Layer 4 of a small transformer language model trained on English Wikipedia (10 layers, counted from 0, width 64).
A neuron adds its activation times its output weights to the MLP's output. To switch it off is to set its activation to zero at one token and run the rest of the model.
A neuron's activation on a vector x is SiLU(gate . x) times (in . x), where the dot is the dot product.

Input weights of the MLP neurons that the questions are about. A number n stands for (n - 500) times 0.0024.
n3 gate: 284 554 268 306 657 518 330 285 491 392 652 214 237 724 410 538 359 562 549 601 750 637 717 405 514 386 629 400 691 459 572 252 299 313 277 782 604 500 551 594 345 474 434 581 611 311 442 134 472 700 305 532 505 487 541 491 757 454 442 420 593 744 612 466
n31 gate: 633 401 315 626 252 573 706 382 659 542 470 653 376 411 629 362 488 338 504 304 564 752 387 631 271 484 320 314 752 518 649 338 388 413 638 333 437 568 549 286 562 488 558 345 520 659 543 713 512 246 533 617 467 677 496 460 593 512 620 691 636 708 301 481
n40 gate: 622 463 465 469 579 580 321 698 487 517 570 513 394 716 366 413 500 549 409 500 319 456 249 803 356 740 444 662 612 409 456 376 356 405 630 261 396 331 326 552 634 665 604 665 282 781 660 359 694 399 551 329 591 203 585 300 504 538 340 541 436 262 402 535
n50 gate: 682 560 585 317 649 652 297 443 449 386 355 380 511 460 642 656 574 517 402 669 604 432 629 556 525 463 647 692 337 365 376 414 342 248 336 428 306 500 578 559 433 555 374 432 652 774 552 410 500 64 716 626 828 429 368 593 526 529 405 540 417 290 567 542
n81 gate: 465 484 353 424 735 707 508 524 538 637 804 644 588 641 476 345 630 318 447 533 393 550 636 170 557 504 416 559 397 482 712 812 665 255 532 599 592 445 659 462 585 384 333 687 524 579 470 314 521 375 726 684 592 602 581 380 339 521 586 531 492 336 727 406
n100 gate: 284 738 533 381 667 596 339 628 406 509 443 514 463 305 382 712 646 601 307 233 419 429 641 600 587 340 561 819 272 594 227 735 485 831 386 760 221 504 412 467 229 561 585 509 723 437 722 526 598 668 444 428 702 624 730 563 376 630 456 410 481 388 335 594
n147 gate: 534 496 455 518 410 220 328 914 482 361 459 546 288 519 504 374 422 326 278 715 884 514 476 350 640 605 455 736 664 525 536 409 240 219 552 462 527 577 737 649 318 245 469 470 355 420 546 546 688 379 540 526 469 428 601 647 454 221 454 486 620 472 637 472
n188 gate: 491 682 420 735 567 532 439 305 579 486 599 420 602 480 751 645 468 775 162 541 248 387 753 420 345 373 705 566 767 392 344 517 615 624 477 447 528 310 632 280 445 539 658 584 703 422 720 785 500 559 652 482 556 194 464 719 807 551 495 629 555 621 431 331
n249 gate: 656 589 500 65 467 483 629 442 359 479 401 591 399 495 742 393 467 487 487 429 480 414 446 457 421 405 754 513 365 759 314 409 500 455 686 573 350 439 358 689 536 460 615 724 670 596 478 472 559 607 479 213 590 188 654 406 587 698 321 532 690 411 630 276
n3 in: 353 531 484 396 723 542 538 195 251 646 423 225 476 621 484 603 348 539 272 595 768 854 940 478 310 326 589 358 725 476 253 270 332 377 416 505 739 505 505 397 205 505 365 644 490 245 533 179 597 458 286 443 608 414 521 521 758 799 344 322 693 933 506 534
n31 in: 450 574 422 488 719 448 607 449 418 581 603 330 589 617 657 247 219 504 500 687 477 562 596 570 584 548 721 591 508 401 380 360 972 562 480 411 365 624 731 574 330 678 459 551 643 715 684 610 565 595 452 304 512 611 412 414 413 540 718 483 488 322 675 445
n40 in: 609 564 657 446 649 465 769 253 299 540 396 495 695 231 470 281 552 287 439 648 394 626 516 220 269 374 610 437 284 495 600 500 548 453 362 581 424 500 182 455 571 471 291 237 720 201 582 426 531 702 509 509 527 600 352 826 599 504 532 628 531 454 339 573
n50 in: 383 419 492 557 392 296 662 504 242 665 426 594 514 402 589 504 410 599 734 551 477 500 369 459 256 292 441 614 440 589 611 507 703 561 390 554 723 496 666 541 470 553 552 469 259 161 430 433 271 769 568 550 181 394 520 597 586 532 645 401 524 772 509 456
n81 in: 253 422 363 471 642 596 483 444 434 648 733 663 536 775 500 413 488 303 608 536 371 459 363 246 464 644 304 745 219 600 772 622 623 520 604 469 570 309 665 421 482 531 286 653 605 463 559 386 471 381 565 607 516 608 516 520 208 622 546 443 614 252 477 530
n100 in: 549 477 375 375 609 750 481 163 657 690 572 220 637 308 614 166 611 379 430 463 351 538 435 514 519 347 823 327 373 568 587 531 525 369 796 545 490 622 570 639 865 566 424 441 288 559 705 469 254 656 585 363 338 366 533 427 447 805 593 697 429 278 726 478
n147 in: 517 655 359 458 777 395 340 591 621 514 344 637 476 525 406 374 518 500 358 249 362 486 610 519 486 563 466 547 565 320 358 297 280 531 803 438 734 602 619 420 614 400 477 576 376 813 624 513 602 662 500 343 621 185 605 643 443 739 175 227 398 984 532 538
n188 in: 548 364 726 186 676 291 634 644 362 531 309 759 563 462 515 341 396 469 774 560 699 634 689 443 510 575 275 510 262 658 625 368 527 767 530 729 879 447 415 521 860 386 408 744 539 420 369 334 261 347 641 210 643 327 505 647 231 525 427 429 677 182 500 472
n249 in: 512 260 552 557 409 483 243 336 730 353 601 407 678 643 521 574 331 619 637 508 446 670 480 737 585 500 476 684 646 682 244 588 467 755 391 430 535 599 398 400 648 585 383 496 549 379 420 315 686 408 444 583 240 296 886 367 447 568 317 675 277 572 539 449

Output weights of the MLP neurons that the questions are about. A number n stands for (n - 500) times 0.0011.
n3: 422 260 549 632 558 291 631 561 504 767 624 379 307 380 354 486 659 408 746 512 417 566 489 466 242 386 681 568 71 552 352 496 409 588 324 575 562 368 366 374 332 721 359 426 606 443 163 422 472 725 455 461 236 567 592 383 654 540 303 687 497 480 422 619
n31: 733 360 714 485 466 505 392 525 627 590 638 354 404 430 412 461 417 493 528 403 681 658 432 655 209 384 553 560 334 588 523 616 408 598 509 593 327 560 444 555 578 285 562 385 290 512 308 515 408 283 427 711 708 499 394 586 737 553 585 287 483 458 427 511
n40: 469 537 548 532 298 492 332 478 647 247 554 642 484 533 342 383 201 589 444 247 570 698 522 490 618 267 495 641 715 412 520 451 497 648 752 222 613 532 563 502 365 485 379 647 403 446 417 493 521 505 274 466 429 338 387 576 469 412 298 242 577 265 695 595
n50: 160 659 842 506 584 712 538 467 369 344 551 463 529 571 653 334 699 387 724 789 526 560 473 652 618 503 379 658 665 443 453 415 332 365 402 480 373 575 498 381 630 312 441 478 638 338 563 438 679 404 370 477 711 271 466 576 392 653 569 607 629 598 620 617
n81: 566 725 539 698 350 400 614 454 564 373 228 299 481 388 551 493 376 772 366 569 394 520 410 639 588 358 606 235 695 411 391 347 377 694 471 444 573 508 378 449 523 535 735 277 444 585 274 460 431 572 422 322 508 586 588 564 493 391 568 471 520 592 434 476
n100: 347 478 392 810 603 676 536 523 704 160 448 667 580 748 468 774 470 502 550 691 490 603 303 480 630 685 712 331 611 563 664 436 382 636 201 401 584 553 465 716 532 623 608 357 315 596 389 506 405 432 427 380 526 493 362 541 308 528 969 638 543 667 392 511
n147: 605 690 408 517 401 57 597 510 546 343 413 545 195 317 630 439 577 486 310 580 517 698 367 341 385 406 215 364 535 493 412 442 680 297 396 598 472 469 543 583 265 507 576 523 730 487 384 584 590 395 621 412 396 381 427 465 834 302 450 618 372 212 618 688
n188: 376 682 630 577 493 530 273 380 258 453 485 142 583 504 373 376 378 456 532 344 355 897 317 780 523 631 516 470 626 563 332 444 832 238 580 388 467 409 454 842 651 542 737 297 598 590 369 116 659 624 425 708 374 929 586 577 310 263 517 404 522 488 451 494
n249: 588 542 625 270 541 498 415 436 710 597 549 463 518 790 564 471 644 671 417 289 598 486 571 440 513 630 140 547 443 379 738 661 528 392 672 423 499 513 500 342 585 404 465 136 375 473 551 450 451 459 619 504 396 644 345 828 276 340 540 431 548 614 415 458

Each question names a token from some text and the token that comes next. It shows the vector x that enters the MLP there. A number n stands for (n - 500) times 0.026.

Then comes g, the gradient of the next token's log-probability with respect to the MLP's output, scaled to length 1. A neuron's effect is roughly proportional to its activation times (output weights . g). A number n stands for (n - 500) times 0.00095.

"am", then "ing"
x: 544 449 569 794 587 544 481 390 524 556 502 496 512 638 606 571 796 379 564 494 486 346 396 325 466 582 595 385 550 574 421 424 514 511 622 596 551 503 539 525 387 495 309 508 440 577 516 380 490 369 504 657 606 618 516 393 485 511 656 754 475 500 425 623
g: 680 595 379 610 441 376 465 593 405 412 383 486 740 532 438 621 473 509 485 323 423 293 525 549 774 439 712 325 431 624 586 577 610 291 452 266 475 316 498 613 322 618 453 525 684 433 442 714 340 260 389 517 757 525 474 181 332 364 512 504 599 452 419 567
Which two neurons, each switched off alone, lower its probability most, in order? n50, n81

"s", then " such"
x: 563 398 580 742 495 335 532 529 513 406 490 538 308 560 740 552 743 451 530 411 373 392 423 417 482 584 668 460 520 557 391 647 489 458 594 519 659 421 433 551 416 335 400 570 415 462 471 433 633 358 360 639 477 587 467 429 489 648 577 686 526 541 530 515
g: 501 717 364 428 549 822 198 583 374 471 305 410 391 345 480 486 445 512 579 757 294 361 540 411 562 484 507 538 457 592 380 743 477 638 581 530 615 411 322 430 553 271 683 444 499 393 537 540 650 605 420 498 229 407 431 411 450 549 471 380 738 580 611 223
Which two neurons, each switched off alone, lower its probability most, in order? n31, n147

"1", then "."
x: 618 321 523 587 559 489 551 460 376 504 479 490 371 511 631 660 472 406 482 409 560 571 666 422 546 584 344 367 378 401 368 548 498 680 542 546 496 411 616 466 393 389 412 594 360 575 641 377 404 435 503 585 571 702 699 443 623 612 386 524 520 400 426 533
g: 650 462 301 755 708 390 665 492 612 570 314 602 516 593 533 529 604 619 611 511 484 586 569 712 375 444 515 439 341 287 520 657 778 331 468 483 774 442 283 437 523 605 406 398 526 877 662 673 433 467 562 309 551 525 540 616 305 493 479 379 509 626 456 595
Which neuron, switched off, raises the next token's probability most? n100

"anned", then " military"
x: 682 535 423 757 442 261 474 467 331 498 456 425 317 416 591 505 696 509 378 471 645 390 480 418 311 811 504 385 380 526 307 497 435 390 589 579 646 603 407 555 340 444 459 546 373 502 615 375 433 369 463 631 598 650 517 435 465 562 540 594 446 455 561 438
g: 384 630 481 480 396 535 334 721 572 687 577 552 523 390 503 348 406 335 299 341 696 427 522 502 731 441 320 629 514 311 226 143 433 325 533 481 548 452 544 477 542 550 468 321 430 403 519 485 504 320 499 546 127 401 353 432 326 525 510 408 382 685 485 642
Which neuron, switched off, lowers the next token's probability most? n31

",", then " England"
x: 659 443 548 464 480 462 560 506 529 444 493 531 258 516 513 424 587 465 513 429 497 479 409 458 498 461 489 450 475 658 154 634 688 519 541 642 545 677 532 491 327 387 392 559 354 346 340 277 418 470 399 502 414 590 462 509 624 686 641 595 429 454 462 478
g: 698 589 606 529 524 353 350 480 344 379 497 480 440 506 457 221 639 387 588 620 625 491 684 525 649 330 467 561 309 685 540 434 296 440 260 481 391 596 734 410 575 399 444 589 463 504 695 431 619 606 484 431 133 266 514 542 477 691 270 370 596 360 421 350
Which neuron, switched off, lowers the next token's probability most? n3

"e", then " |"
x: 586 461 644 745 631 446 673 505 476 403 497 526 373 682 709 513 726 336 491 483 412 445 473 353 457 621 488 466 523 549 307 568 467 522 515 487 627 383 495 512 469 414 410 606 536 484 400 426 463 302 512 577 640 559 518 402 482 558 574 702 395 389 374 459
g: 573 460 440 510 358 486 491 492 430 452 710 299 563 601 561 528 392 530 520 376 469 733 683 478 231 545 490 397 495 573 510 628 563 725 637 328 235 276 464 663 337 511 388 712 218 331 300 426 374 467 437 152 658 456 683 648 483 569 445 608 505 454 511 582
Which neuron, switched off, raises the next token's probability most? n31

"ed", then " a"
x: 664 491 508 719 542 325 550 491 435 469 452 610 246 450 664 530 623 436 514 503 574 435 408 354 428 636 570 491 429 480 295 523 460 427 538 502 571 558 491 388 329 451 410 477 551 518 542 441 381 314 473 709 591 500 589 398 481 562 546 705 405 415 457 551
g: 453 557 656 587 554 466 647 749 565 503 620 498 508 468 542 429 421 655 317 719 359 317 596 479 394 592 585 499 279 731 517 679 535 448 471 388 383 647 149 218 523 452 534 758 440 219 542 359 689 571 439 391 472 406 397 542 461 521 255 635 384 605 552 444
Which neuron, switched off, raises the next token's probability most? n50

" ", then "1"
x: 555 375 389 631 344 575 533 414 355 368 409 491 648 550 649 433 507 462 516 447 446 446 598 428 551 455 518 431 281 440 408 566 561 526 468 670 459 517 589 526 430 430 382 464 378 427 429 517 443 443 521 562 458 607 514 553 605 605 368 615 422 479 478 520
g: 484 662 365 536 352 455 575 253 386 584 622 578 719 475 457 540 457 400 453 517 522 470 426 459 607 560 345 313 254 623 480 605 521 547 476 625 465 559 392 348 715 220 505 350 642 351 593 610 745 654 455 561 453 440 665 595 557 648 399 480 497 783 880 313
Which neuron, switched off, lowers the next token's probability most? n50

" their", then " "
x: 518 387 517 589 657 333 418 461 496 371 388 459 268 454 559 404 805 444 551 553 642 501 465 430 561 755 444 444 349 472 317 349 660 416 771 479 581 733 523 630 356 296 387 528 305 568 301 386 493 448 373 453 552 494 600 604 445 642 527 456 477 492 459 440
g: 749 601 489 465 367 449 685 409 809 514 337 360 388 708 631 311 533 510 348 572 358 253 467 516 342 319 485 504 563 507 454 680 759 576 690 577 365 472 670 511 582 281 410 539 449 427 506 475 509 393 546 839 685 481 422 539 267 451 407 447 437 539 321 509
Which neuron, switched off, lowers the next token's probability most? n147

"ate", then " business"
x: 647 473 622 778 402 413 499 476 458 490 512 717 351 502 640 492 897 435 519 395 445 432 439 358 500 621 466 432 520 588 311 529 574 427 550 588 742 528 468 545 320 271 485 381 433 370 394 364 626 286 510 600 631 469 449 441 422 600 598 620 427 514 460 503
g: 392 542 349 654 596 525 551 678 384 625 412 345 226 648 417 405 318 419 365 654 799 647 595 429 520 505 348 577 512 553 394 267 505 335 618 237 500 443 410 627 604 722 434 359 546 436 721 534 606 609 520 494 249 534 450 508 720 397 531 428 316 516 411 277
Which neuron, switched off, lowers the next token's probability most? n31

"embly", then " of"
x: 600 534 598 744 303 433 458 444 529 581 526 662 347 527 699 515 975 507 560 353 564 443 466 256 411 710 582 385 483 633 424 493 435 412 622 546 795 522 611 580 391 311 527 436 333 460 461 427 505 330 457 557 715 569 437 442 403 647 701 627 418 564 510 488
g: 691 685 770 385 413 528 619 356 530 579 580 688 682 526 701 698 471 522 431 561 412 177 580 498 515 511 622 500 372 549 536 633 439 579 417 513 723 783 504 232 467 508 770 473 711 311 435 663 517 476 578 498 545 600 381 493 338 432 307 570 390 606 455 667
Which neuron, switched off, lowers the next token's probability most? n31

" (", then "In"
x: 682 436 594 616 497 452 591 529 502 631 477 433 525 582 767 304 595 593 478 510 461 412 535 433 482 630 427 452 436 619 373 371 648 534 652 747 411 674 345 453 327 482 545 571 248 466 500 511 615 547 432 599 591 693 316 386 599 669 549 582 495 465 472 606
g: 421 656 459 329 662 591 312 626 438 377 328 515 628 465 254 476 424 581 282 795 397 408 329 601 292 600 536 495 314 455 289 414 507 588 643 422 459 346 508 717 523 518 500 538 468 518 306 527 455 596 247 555 629 442 350 178 382 577 370 531 623 580 730 491
Which neuron, switched off, lowers the next token's probability most? n249

" led", then " by"
x: 649 553 420 681 391 362 461 486 410 528 376 530 345 452 577 598 714 547 495 558 593 289 566 486 315 684 543 440 201 448 331 401 464 402 583 442 557 794 342 406 287 486 466 616 394 411 466 228 463 355 516 652 642 645 628 291 504 585 636 732 428 358 537 400
g: 717 754 517 333 544 561 541 420 527 425 446 574 584 360 645 730 309 333 391 536 412 679 668 397 438 494 656 524 702 434 536 510 519 744 364 462 363 613 452 528 369 312 535 605 581 633 602 593 474 472 455 330 594 519 428 282 701 543 949 479 390 318 497 457
Which neuron, switched off, lowers the next token's probability most? n50

" a", then " Massachusetts"
x: 608 315 500 611 533 371 447 566 484 485 313 481 365 530 583 538 624 367 656 488 490 428 486 383 527 580 411 502 385 308 211 290 670 454 605 546 570 674 519 555 493 357 420 468 304 437 448 232 593 456 401 461 452 480 545 477 495 657 362 473 506 556 413 360
g: 557 809 451 457 529 745 443 345 695 606 514 404 415 578 387 379 361 516 539 623 675 646 705 482 318 304 465 469 580 689 367 553 685 535 295 653 506 348 495 482 332 509 464 341 544 395 293 304 219 707 528 420 416 258 351 455 536 500 450 633 423 351 587 471
Which two neurons, each switched off alone, lower its probability most, in order? n147, n3

" the", then " board"
x: 510 422 570 588 519 325 376 423 514 466 323 503 416 527 461 471 687 395 544 568 668 423 473 432 599 639 301 404 410 433 338 394 671 573 580 528 549 813 499 511 410 366 336 495 310 540 348 242 452 488 370 417 524 455 514 574 478 562 420 452 416 468 471 495
g: 362 503 619 469 554 630 403 606 545 697 390 476 537 473 503 555 422 642 535 445 561 731 675 399 642 526 591 250 489 578 518 176 526 437 514 305 644 296 305 439 328 482 381 367 564 211 202 566 480 462 685 357 368 631 256 272 524 489 369 569 361 524 582 450
Which two neurons, each switched off alone, lower its probability most, in order? n147, n3

"y", then "oung"
x: 485 540 823 649 664 467 587 507 579 476 521 455 455 682 674 412 600 420 628 533 594 457 456 393 530 685 623 497 410 575 326 507 568 673 442 484 556 516 565 393 513 346 298 643 439 516 366 443 500 390 557 587 609 578 475 323 418 617 637 659 461 533 369 423
g: 473 698 687 269 451 447 250 717 454 333 375 588 302 271 462 562 437 427 654 717 442 342 675 595 639 404 636 391 485 363 532 249 521 664 273 427 663 487 355 439 482 515 441 769 625 303 519 758 423 575 492 482 547 599 526 491 509 509 632 421 524 440 372 349
Which neuron, switched off, lowers the next token's probability most? n81

" his", then " career"
x: 562 507 469 626 691 411 468 503 486 275 381 464 308 436 592 376 698 452 550 522 619 516 467 339 516 737 483 475 336 476 233 275 618 411 650 509 649 596 625 536 419 244 379 425 310 600 443 289 510 461 453 570 496 468 519 431 512 705 498 583 495 548 501 446
g: 482 403 494 446 543 623 486 697 282 492 418 474 516 319 535 351 397 495 539 606 494 608 663 449 580 272 650 496 361 734 662 409 595 360 551 382 729 124 565 571 395 324 367 372 581 462 277 681 336 490 484 453 389 565 591 724 407 280 412 250 503 475 456 341
Which neuron, switched off, lowers the next token's probability most? n3

" their", then " resp"
x: 619 466 524 668 605 402 391 509 551 404 423 383 230 462 604 357 697 440 567 564 609 444 454 393 586 704 473 482 328 530 300 320 642 395 738 483 560 692 586 647 369 312 422 502 350 672 378 383 518 463 440 496 536 504 661 446 459 723 488 584 548 531 444 333
g: 428 586 297 428 638 342 365 587 674 436 384 392 441 341 465 438 625 556 529 355 593 531 573 599 680 440 851 534 484 360 403 443 522 450 605 294 494 27 359 522 287 378 698 396 438 522 482 554 643 278 492 346 505 492 481 607 578 517 687 432 552 433 693 615
Which neuron, switched off, lowers the next token's probability most? n147

" in", then " L"
x: 706 433 552 689 508 451 646 621 656 457 517 310 272 524 590 407 747 462 544 507 395 376 552 606 504 613 587 431 297 601 302 526 614 600 461 479 559 710 503 458 439 393 441 520 255 454 439 352 495 514 449 635 480 362 610 408 506 627 461 564 486 516 479 416
g: 450 460 615 509 369 644 570 432 517 619 825 651 463 671 680 531 394 433 593 546 640 643 401 392 314 560 329 494 426 633 487 312 498 389 465 719 438 528 720 466 684 455 527 370 831 555 571 738 360 594 484 425 318 698 706 429 503 504 381 488 496 647 207 555
Which neuron, switched off, lowers the next token's probability most? n40

".", then " Lee"
x: 506 385 577 481 410 389 416 506 445 432 491 410 397 546 708 485 392 411 488 447 566 422 479 357 433 695 405 451 462 501 334 547 616 745 539 592 527 493 550 461 449 400 343 577 382 443 603 447 494 301 365 498 570 683 665 345 592 622 630 634 387 475 396 629
g: 415 422 446 396 498 512 682 560 771 569 508 551 448 761 493 540 590 521 317 510 297 533 308 531 218 555 385 353 435 499 599 432 437 213 601 410 519 716 510 545 518 439 427 400 675 631 304 354 534 414 420 442 186 681 604 362 521 350 246 530 478 365 711 355
Which neuron, switched off, lowers the next token's probability most? n100